Layer 4 of a small transformer language model trained on English Wikipedia (9 layers, counted from 0, width 96). Numbers have three digits each and are written without spaces.
In attention head 1, each number of a token's query is one row of weights dot the token's vector x plus its bias. The head spreads its attention over the tokens so far by the softmax of query dot key.

Query weights of the head. A number n stands for (n - 500) times 0.0016.
q0 (bias -0.171): 670575393306683428568807537601173590454544460801523427413350597256479487531479470484639672621500524459438428533590491347564523262593676676614654634390368429284461583429427417538601571547520489642563406506653488608381037429659516385510852592774455595567400271532376171394402439737671311709
q1 (bias 0.081): 629469565433323447417445428684481484324188392508576519639313639423380666624348387452531503309485468487517712528509488226523507476603463367565788570471394746408642392593709593608485449532542318195398430736490320381365493429238465453508565682415389619835331780749588360500358604888402720654
q2 (bias -0.044): 295633614647539626532501436498631632651667327889473533538465616440450570596377414393525501394522540416514593719455448490569439331497521201297483632281429388582681454710378371527396405550491448616289519721399595581543777219816711567470314445621302423310502435629149390628653424305162523692
q3 (bias 0.101): 549414408463589545425435638549709523555514598898493346550270668271475729496192476410255555552558458651594391387401173233373599646476505510366377467426653513693608357514303757373519685452671627686326271629514390608665453338556312548394378535496561415749559437460577434622459645586562461421
q4 (bias 0.012): 506361758442497370220530567443641423513564434381397606605525376596529502570572500485350612547640677754309721488418459321478600472573529246547484384700555666378182515629530540743553706459477663401400232325545702656611416311728559491501481493531416423404492551441566407342589228307499515562
q5 (bias -0.270): 462505529399582813631634362358206378404529424654361655544346537589392423484383484553597689592376449479335748683677372359351475607376687299484632446612477559471385149609607474602632525379688810572529775560763621466616200576365424592700524444538585435574307306314381522210380635519441491081
q6 (bias 0.040): 566383678558456445532570831605932406499593747509661540619578445201402316499756338569272500355773560373590400601355563565239796371358664514496316476586528670534590462360596478321646420469657392453639701545391214499357608323393380357421284299515279561502570412532339333507593510692313522632
q7 (bias 0.092): 513485181290637325470448429587586471685481771442432468506797647641574752640738491638425314461326535805650593629307735612412618517482502547473466612249531373469462532335741600213363565657539529346350558495339562422444496314518379544338426194633444610340534483615670347127437523579530524331
q8 (bias 0.198): 529660353378496518779539319086387453257396534711744456247380263410388444626600448647611500471320654673568576841449731377492716466427521359374603509609383413545276287386596753574590622278371241701448613464250529580362312633484462779362737633520739428577341508547480569387510616774473358679
q9 (bias 0.273): 659691437633559462561623268489402273349500561554535304625582673525747463405646385589224439258627596308816428585476685512344597433266323439443328570438226596641483495691416554553369423561340506290370566472623314528559516575470530474262531436518360609666507372619679778537416548616441383772
q10 (bias -0.208): 366422653644332426525605562609513551608434459351472380481464452599587353657423524280389678699295438291436594479346829696451122752408551442610437602712436521530471541298540398463643448383533283600359513706522412294501324660672104618528371514699490593584635603717752520436560626339381541420
q11 (bias 0.032): 550393469411433627752414718578395645382461523687218491353441553552456629318412303470762591696513469436500609446528672391247699426395406553361277447494648508434515503502582300320557693662369326283321596511542689563479539480352418369397641609573596660490194555578545614710704499312546430563
q12 (bias 0.228): 524594403518577600523670634479499307500409569248386497688431501427148594257290426521563543436681538358670496565446558642632496149468300743588344387251338460661483365559759685567494412657461334399716354709437188462665894357716423789380706731710619371540538473509473497547482545456565156517
q13 (bias 0.151): 453604596676566627507654260831482397294457745369458558473733590434430764476408644546526497439555645690741454470423466841484392471553574472372441418660666250592495498639532627416680574334546281624390330406629417365362725619602421232580165395328463674264619426471305357563424388578151444582
q14 (bias -0.159): 499423611597506529487591365517731766496303631745478733246467395437755591471504662588304622822563351511489723486638656707465456510555382454540267715560520361281328385353334389638482419572514756481286437435508499453345485675376359589556621469536194254324527543501546283525385757373482548509
q15 (bias -0.101): 776494708508490407471384479619368515430467514557428768288481348314569582611513464422383496458803437353623702723651458553615514666419401316358617089630490587718518607541510384643416338399502495403520514478466504377590458573670434558324309466733446461591610439457401175276639290441746436391
q16 (bias -0.059): 408709606482522534704483612340177504424568524506391569423390334611446520658480590559422416563374551287342497481252386609386452349478528284727360393595426569596485439528705618413507573635571528475553318448346617326454620572776267300362650640530526451421500693564334637204497809566777784474
q17 (bias -0.308): 477461457497477677509364533558498387520515617607436516385722315474513717483661652358256410593536631719279422797310609824379414658658215419623490536638415508238521798575436518347718505478327498505388605424425401569436578445613433485662231536578515361746493046260524509506448622664529779299
q18 (bias -0.131): 488557433577464455549564686548457668179521385555292327525769181633406518348568455514506399449513406651413571658586234511364476573348791536729581692648383524664599590557527570504455493450587372496201569371454742619585504332289508607605501487610271504571547733417474503576226651327793490464
q19 (bias -0.200): 674613569463195700592416463438717428470328660517527284457380303420395381627684674470449812552401532283315619409557295316335606365475459766434620179198620449494395669536551474467529296544374380325412753508612766477506495490335546626534575698608475598421549573479439612409447387520798484639
q20 (bias 0.396): 577394471590552675513514393719356507445658642413620479552520452654484557494876270459414608647474475424497307519447461583678316375501469373398530534542476353473465286434501741604316413739496441683712504593302394433352578351584301458432573756497446798565498620529674336463446566273498279531
q21 (bias -0.001): 434397625620664356600438550543786413472645570482479557538699614523626639391911678720270187718450371539623269345238699646640087638492603463700311010320677514283601299551529466531540699378606433543409496619587396303559604576513395566495343411242600465617517342623613256441381475435556501431
q22 (bias -0.045): 263416567561653426515528413446471503473390534490598569473358479633307199596720557544464574688783491584635415663527668462331336338326246408602580390518663067461971579360659451399455336546430535318129597414630597668252652620614328694399477550378509555531522354674412331596442597598677656393
q23 (bias -0.085): 507613568516571537403728466488305534329113532604335355418169258865566564450556427597557642362913431578357406412581360423364679530567600381499629511470329571391438440461388424655425568579537338409522669444438586652392386607526360544557341592696763458638366625557492490122603702642411582620
q24 (bias 0.367): 556227439527626538449313415453486358532445535248395505335637311467569318369524391574542678527384780293634519712381370345781712366648364608566447621367420674482714394378274433517700443410452436446558540453425544665422778795695590594190671666481628569437720374611467550374577540775294465526
q25 (bias -0.177): 560489475211365577480395460389480638734641289587616525360348660590470547673323467372677511807644519409643622613592231430351613527619599709217447524362482751467567438448450596528600242260681486561482410201373640574496147534560534351623521631645667597533182508472405652460288747153501474642
q26 (bias 0.121): 686508532628452566523761567269348498448235296652465482639448268718602475526541637665270442680595483479536495401523545570655758500587401511546478372553544572589616564510652481399478297262668502598270456823671536330256335480570509399523686575203443323518353601281600566461673238418462668372
q27 (bias 0.144): 464491360508300882304222443574413479416677651303396519338548664444468397536581701688534449331732711474409425362563266638530700449461616397649528356420245419437398467269390649493410513305760488528536587616378643392528699262494278435443602573668471694690326362713453543551802459760338041547
q28 (bias 0.207): 650360638421699282787416537620537676740338902299476517631423753544281422569506521543450460662439391455830356577506427651351336456503433386682711717417534554604492420175251466358529358327619293355467575552360671246610670372688762514485469291193446413660700467360427689532683471350459417487
q29 (bias -0.399): 378689558449168388632578823500434252467556279575603542553442506485413561307626422695409463437503360654335511765306618311491363594715615386657475518592618284582566644618604153650403481441574624734364552260595555252398461496265584401838632430535472375570691540519531432484427454369422574514
q30 (bias 0.215): 527425492629627563382502510544474460478509450677708757504571299616513357730687521699645393372549351609645522216360407710390156499555628470347421571379582516432567430507401663526767514736689382604539566542542374200479526593615434556334263535487191306718412273585536688386537298629646440489
q31 (bias -0.356): 370556663515541438409559568462225670383514477411117651481175400750601254501730718583306638609453644604372463526542736409561542424444466532484747619132619584582367510423473460488510445299570464752525518369405726408425685670086324406670391797556589321392546234337677557567448493320363871544

Each question shows a short text with each token's key, already scaled and adjusted for position as the last token sees it. A number n stands for (n - 500) times 0.0048.

Then comes the last token's vector x. A number n stands for (n - 500) times 0.016.

0 "way": 536374458413657692395395446274579596129378559469448626647562320437561440368615588334479699389728
1 " |": 528315464443655763426397427276545584078387597538494645685576251473536503262584558322464736314765
2 " 4": 463321487407651786352394426284565556125344601517528649639577261461486517337559594292447693327768
3 ":": 469357416413628788358392458271572558099344612554549679672553287463496542288583625346500656309786
4 "19": 472395472373592808409349472277592553091350611487505649635606293443494508286589590278492664314793
5 " |": 532341443430647786422375467287563573086372606547497630678591273474518531259589584319457722300782
x: 470493419540509553628491622450504475482523422479526459218556491626564480545483516416463608602435574503539494482676417111487495484596478558531541517541494577533492520595460474452457521539500541494513393605434439440487542451498459492551556489427499442461393525428590527340551473580560448528
Which token does the last token look at most? 3 ":"

0 " |": 530369460438656707401405458277572586099386556492455633679553325436559463344597613341451706380732
1 " Date": 465365406433666694386387410269570576068277648543417656591585243435496528333578638279500607322803
2 " |": 510327490418652736419412413282572591079387637571501653689613281438530507284566571326447707295771
3 " U": 444364541429646760388431418314553569039341589566541652702603308427501525362566542336479675335760
4 "se": 508412472453656745378407365280599565115333660529523673654598259441543546332522550310468666246782
5 " |": 537353463438654750413412438294572582076360626587516665685595270433534540282561576335448720314759
x: 483516390528503572604481605492486490502526420433530472227545487665559480534490479428468589562448569534529468479653399073491481507578489571539536536536499560528501523603447470443443500547500549493521383631425450448474563466470446505537578498432483479489425519435581496365566480570599460508
Which token does the last token look at most? 1 " Date"

0 "yl": 549369459406650698391392438271594584122377542475451628650577317422577439381594575332483700396717
1 "ie": 501354492351635764374373385245578557151371597511564668689609260457584544356589512264548701347783
2 " Min": 470370485394683742339379483298564581138334546549512676613669249420595488361499540330546692293762
3 "og": 459394501323569769395355456250545552121393502558565671575663269458565495398573436336494710300743
4 "ue": 503374490326640733393368424259561580161322572534527677603650252440589519357589459269505677303772
5 " and": 531322405387642771366385425245569616127354585577542618664647244447534498312551491313485640346737
x: 428486422529498533630536578487478465507524426477476497264560481569525524565501544359444621540443549521519453505669426083508488471595512589624494570558530549520509542666489439463474489585518482495467383604400456470458508496474475480514527512491458508481441514438562520346595462550524404548
Which token does the last token look at most? 0 "yl"

0 " band": 546374469408651698396405437266568584117379564470437629657570311414560440369617589347481693382737
1 "s": 537330466365628748371383352265601575085381642484469668678595235422586516304594525276460675270793
2 " col": 522364532399575782348397453272551541068380574471529604630603264429546465365572488360568687298755
3 "our": 492358473393603768422378377227555564139319597487515648635654210400545450338611524268562664273778
4 "ed": 576310423358611753379352435257623573083387602516518663641620286449494515333618485301487722339783
5 " bl": 519387513381520802369393472229549585122424536558488612635598240393517479387583481369558691269738
x: 486529390578478559587501550514517517496502479426497473224580531546495469560471505436514673607496506445523541582693348138489471489605543540553543492540523519519520504652490495468440474543548487536422415535432485456490537534463460535521567489516485425444326443486536545328491422562528441502
Which token does the last token look at most, and with what share of its attention? 5 " bl", with about 90%

0 " |": 530369460438656707401405458277572586099386556492455633679553325436559463344597613341451706380732
1 " \"": 453372505477589779426391410259516575101332635544505660704569253451528539340560563297483663303774
2 "M": 481357531418575801357385418302594573067375616548473629660591279400533540347497533326492623306801
3 "id": 491354490425587747403375412267588550073355616553485647662643259440542510361537529307473693268776
4 "n": 501331491360633773372378412259592529107391616516484648663647269400557503319552536305510687228784
5 "ight": 489360440374584744395373421248586528107346626504483658636634276420527514380589556262467668292834
x: 480503414498511576605532551538474511417519484446528460196571490586490448559506501412462657547457567476542545505701438140444449401616456516599565547559519526540511534620457429472437506524503452516499463596405483432540543501527460508562512466504459461486388530455531514338548436605532455572
Which token does the last token look at most, and with what share of its attention? 2 "M", with about 50%

0 "ag": 535361454396649693389399442274577591130382545468451640653587322429574426382599573332468698358713
1 " of": 536312444377615745379417437229579598070403635528470642690612262494504484295603491292486676308754
2 " Z": 469343497362614784410412426265521599079384554562522647661625263441590495393527459361490678255745
3 "an": 526349454337642792436407427310550599101353575542523696678628218432583513294524467353505729273765
4 "z": 493347493324631784399412446269558588086395587532539698652611244415585552317565472379488689291752
5 "ib": 510368459329579748431391404201532571113387583508503672634604218409570528342575426319429681298763
x: 477478472487513607593580513516519514431540489481487463196595513654461448550495512345454638539473563513507523556584400107432447448580521548574527561517498546491525525658487419466527516521442502498497430565402479491473531468512486505556578460478518470469433486481534552331551440595600377526
Which token does the last token look at most? 2 " Z"

0 " |": 530369460438656707401405458277572586099386556492455633679553325436559463344597613341451706380732
1 " Fl": 466378524424614788392404422256564578066388548504512641650615297433538517331502529377503706294751
2 "ag": 465376463367570739428390364231527589093371535556518685619640235442536491355536518322498690249740
3 " of": 535353443408607759376424441231571578050382619559486645688607257503497515301584523301480682310746
4 " Z": 476355496378603796419427426270501592085376545587528655651636248449586509397526467366482677246731
5 "an": 529359462354635801437411424314533595109352566556520697674632215432574525295525478361499720268756
x: 485493399533547584578554545482502478486552512469519451198584515566488495562505498386463643572486563481516523556667382080510487448587474502589583516538501557509567523620465466432453486572471511476537412610393450454433500513432454498582514476449530492422439493482507485359574493588578437500
Which token does the last token look at most, and with what share of its attention? 4 " Z", with about 90%

0 " a": 544373473427633712388393448280587593118378541481469630658559304423572441358600600322487697380721
1 " y": 463313524375553805372381443253594561128388567571547599680570224413508477366582538290554676301735
2 "ellow": 505369501418582777420352389262599604098335608554500653612647243431493500318590531298536700281775
3 " h": 518365532341523850379361443294610582097375558562556593657569212394539479356578514355575682329729
4 "o": 542343535354549835389362404264591549156356564574510596647594202415552522318564505320570651272765
5 "e": 575338517355553824394319400274585548130360625546495647648575230387572534335582486312571688283775
x: 415472441504511537624557514496506462431553470474503459241560529613488477583519512363524587576461571473545500525720376076481478467552433571579586491532505510580551498652457470438478481501520500515495428625386454424487522518490483530518564521474540483459400499484540532355525460556552424519
Which token does the last token look at most? 3 " h"

0 " in": 532369463427637706395420442270573605101384569489468637673570309420576445354608598341481682373736
1 " the": 517332497424601760442400418289555567108370570506506634665603223417533484281592536292524695288817
2 " c": 504371533410561810386391407272584580130358571562543621664573207436561464347573532361542666259725
3 "ant": 531326528433562802409363427257575556084364578555533649633596207437538466327588455331526680259775
4 "on": 518360522388618772409362417255585594113374623542566669617625226418559513303583503329531686284803
5 ".": 516284441384628761353418439251561575136357624512524639699609244435529535313636594306496696322746
x: 441535430550527547555561569477460473449517452512495522146580490620522479573495476334484599583429565510515486516657354147481462422594529595530510533567520520519499532613519489434456509555534533484530405574432426422526541486500475483574514537460486477420457529448550509392535434562562421576
Which token does the last token look at most? 5 "."

0 "i": 538364460400659705394398439279580591129384549479454640670572317430577444373592575343474706366728
1 " D": 483331487372649778401397418295580560081392555568533660683643233433597493365522497368487696283741
2 "aw": 481381495365601769393403382262553557106402589568521645605662224430582519345502507312487656283750
3 "son": 505399478339642775414370382234547546113399580526456694670643260440560508339551502321487663259813
4 ";": 557333417393667777385408386261541592097391611510505642690610264454537534281557580348459721361770
5 " C": 514391482398644778400409398280569584078344579541557628692582258424544517356522506340480673260754
x: 407513445538510608611568569496484484450525457460513490272550536599556456577475457440486593631448566524514507469661412049456503497571537503571548550567554507516533573652469505482485504549491503477494391554391432455430533470429437477574544446497458447445438491436527544401584464528543461521
Which token does the last token look at most? 5 " C"

0 "\n": 521375478442652705400383422279570588119371554487446625682568303423549441329616608347457700367722
1 "\n": 474362524467634765434349330285543572100358601550483623747582210432490486223612560334455714290735
2 "==P": 524374532397573742388353390334561571043367594567473589687586228422471490332627541348477663303748
3 "ol": 526385567441532754409377407268563567115379599529498634642619203414519467343536543330487657218773
4 "it": 512342505396602744401350362259517566119359574532463637648672233461506497327585513350492644229802
5 "ical": 533331473412612720405317399283542584097344613516516627658645250474503460338604498288479665217794
x: 462543380497487601581550547498497510470538437482487452261547513573520534599486528430439620560440565466523552466720457084465468445563450574587496527552551526543538565604454466444490499555486496491507414577401500400522513501515464474549521460478464495422366510481516504347589458605569445580
Which token does the last token look at most? 2 "==P"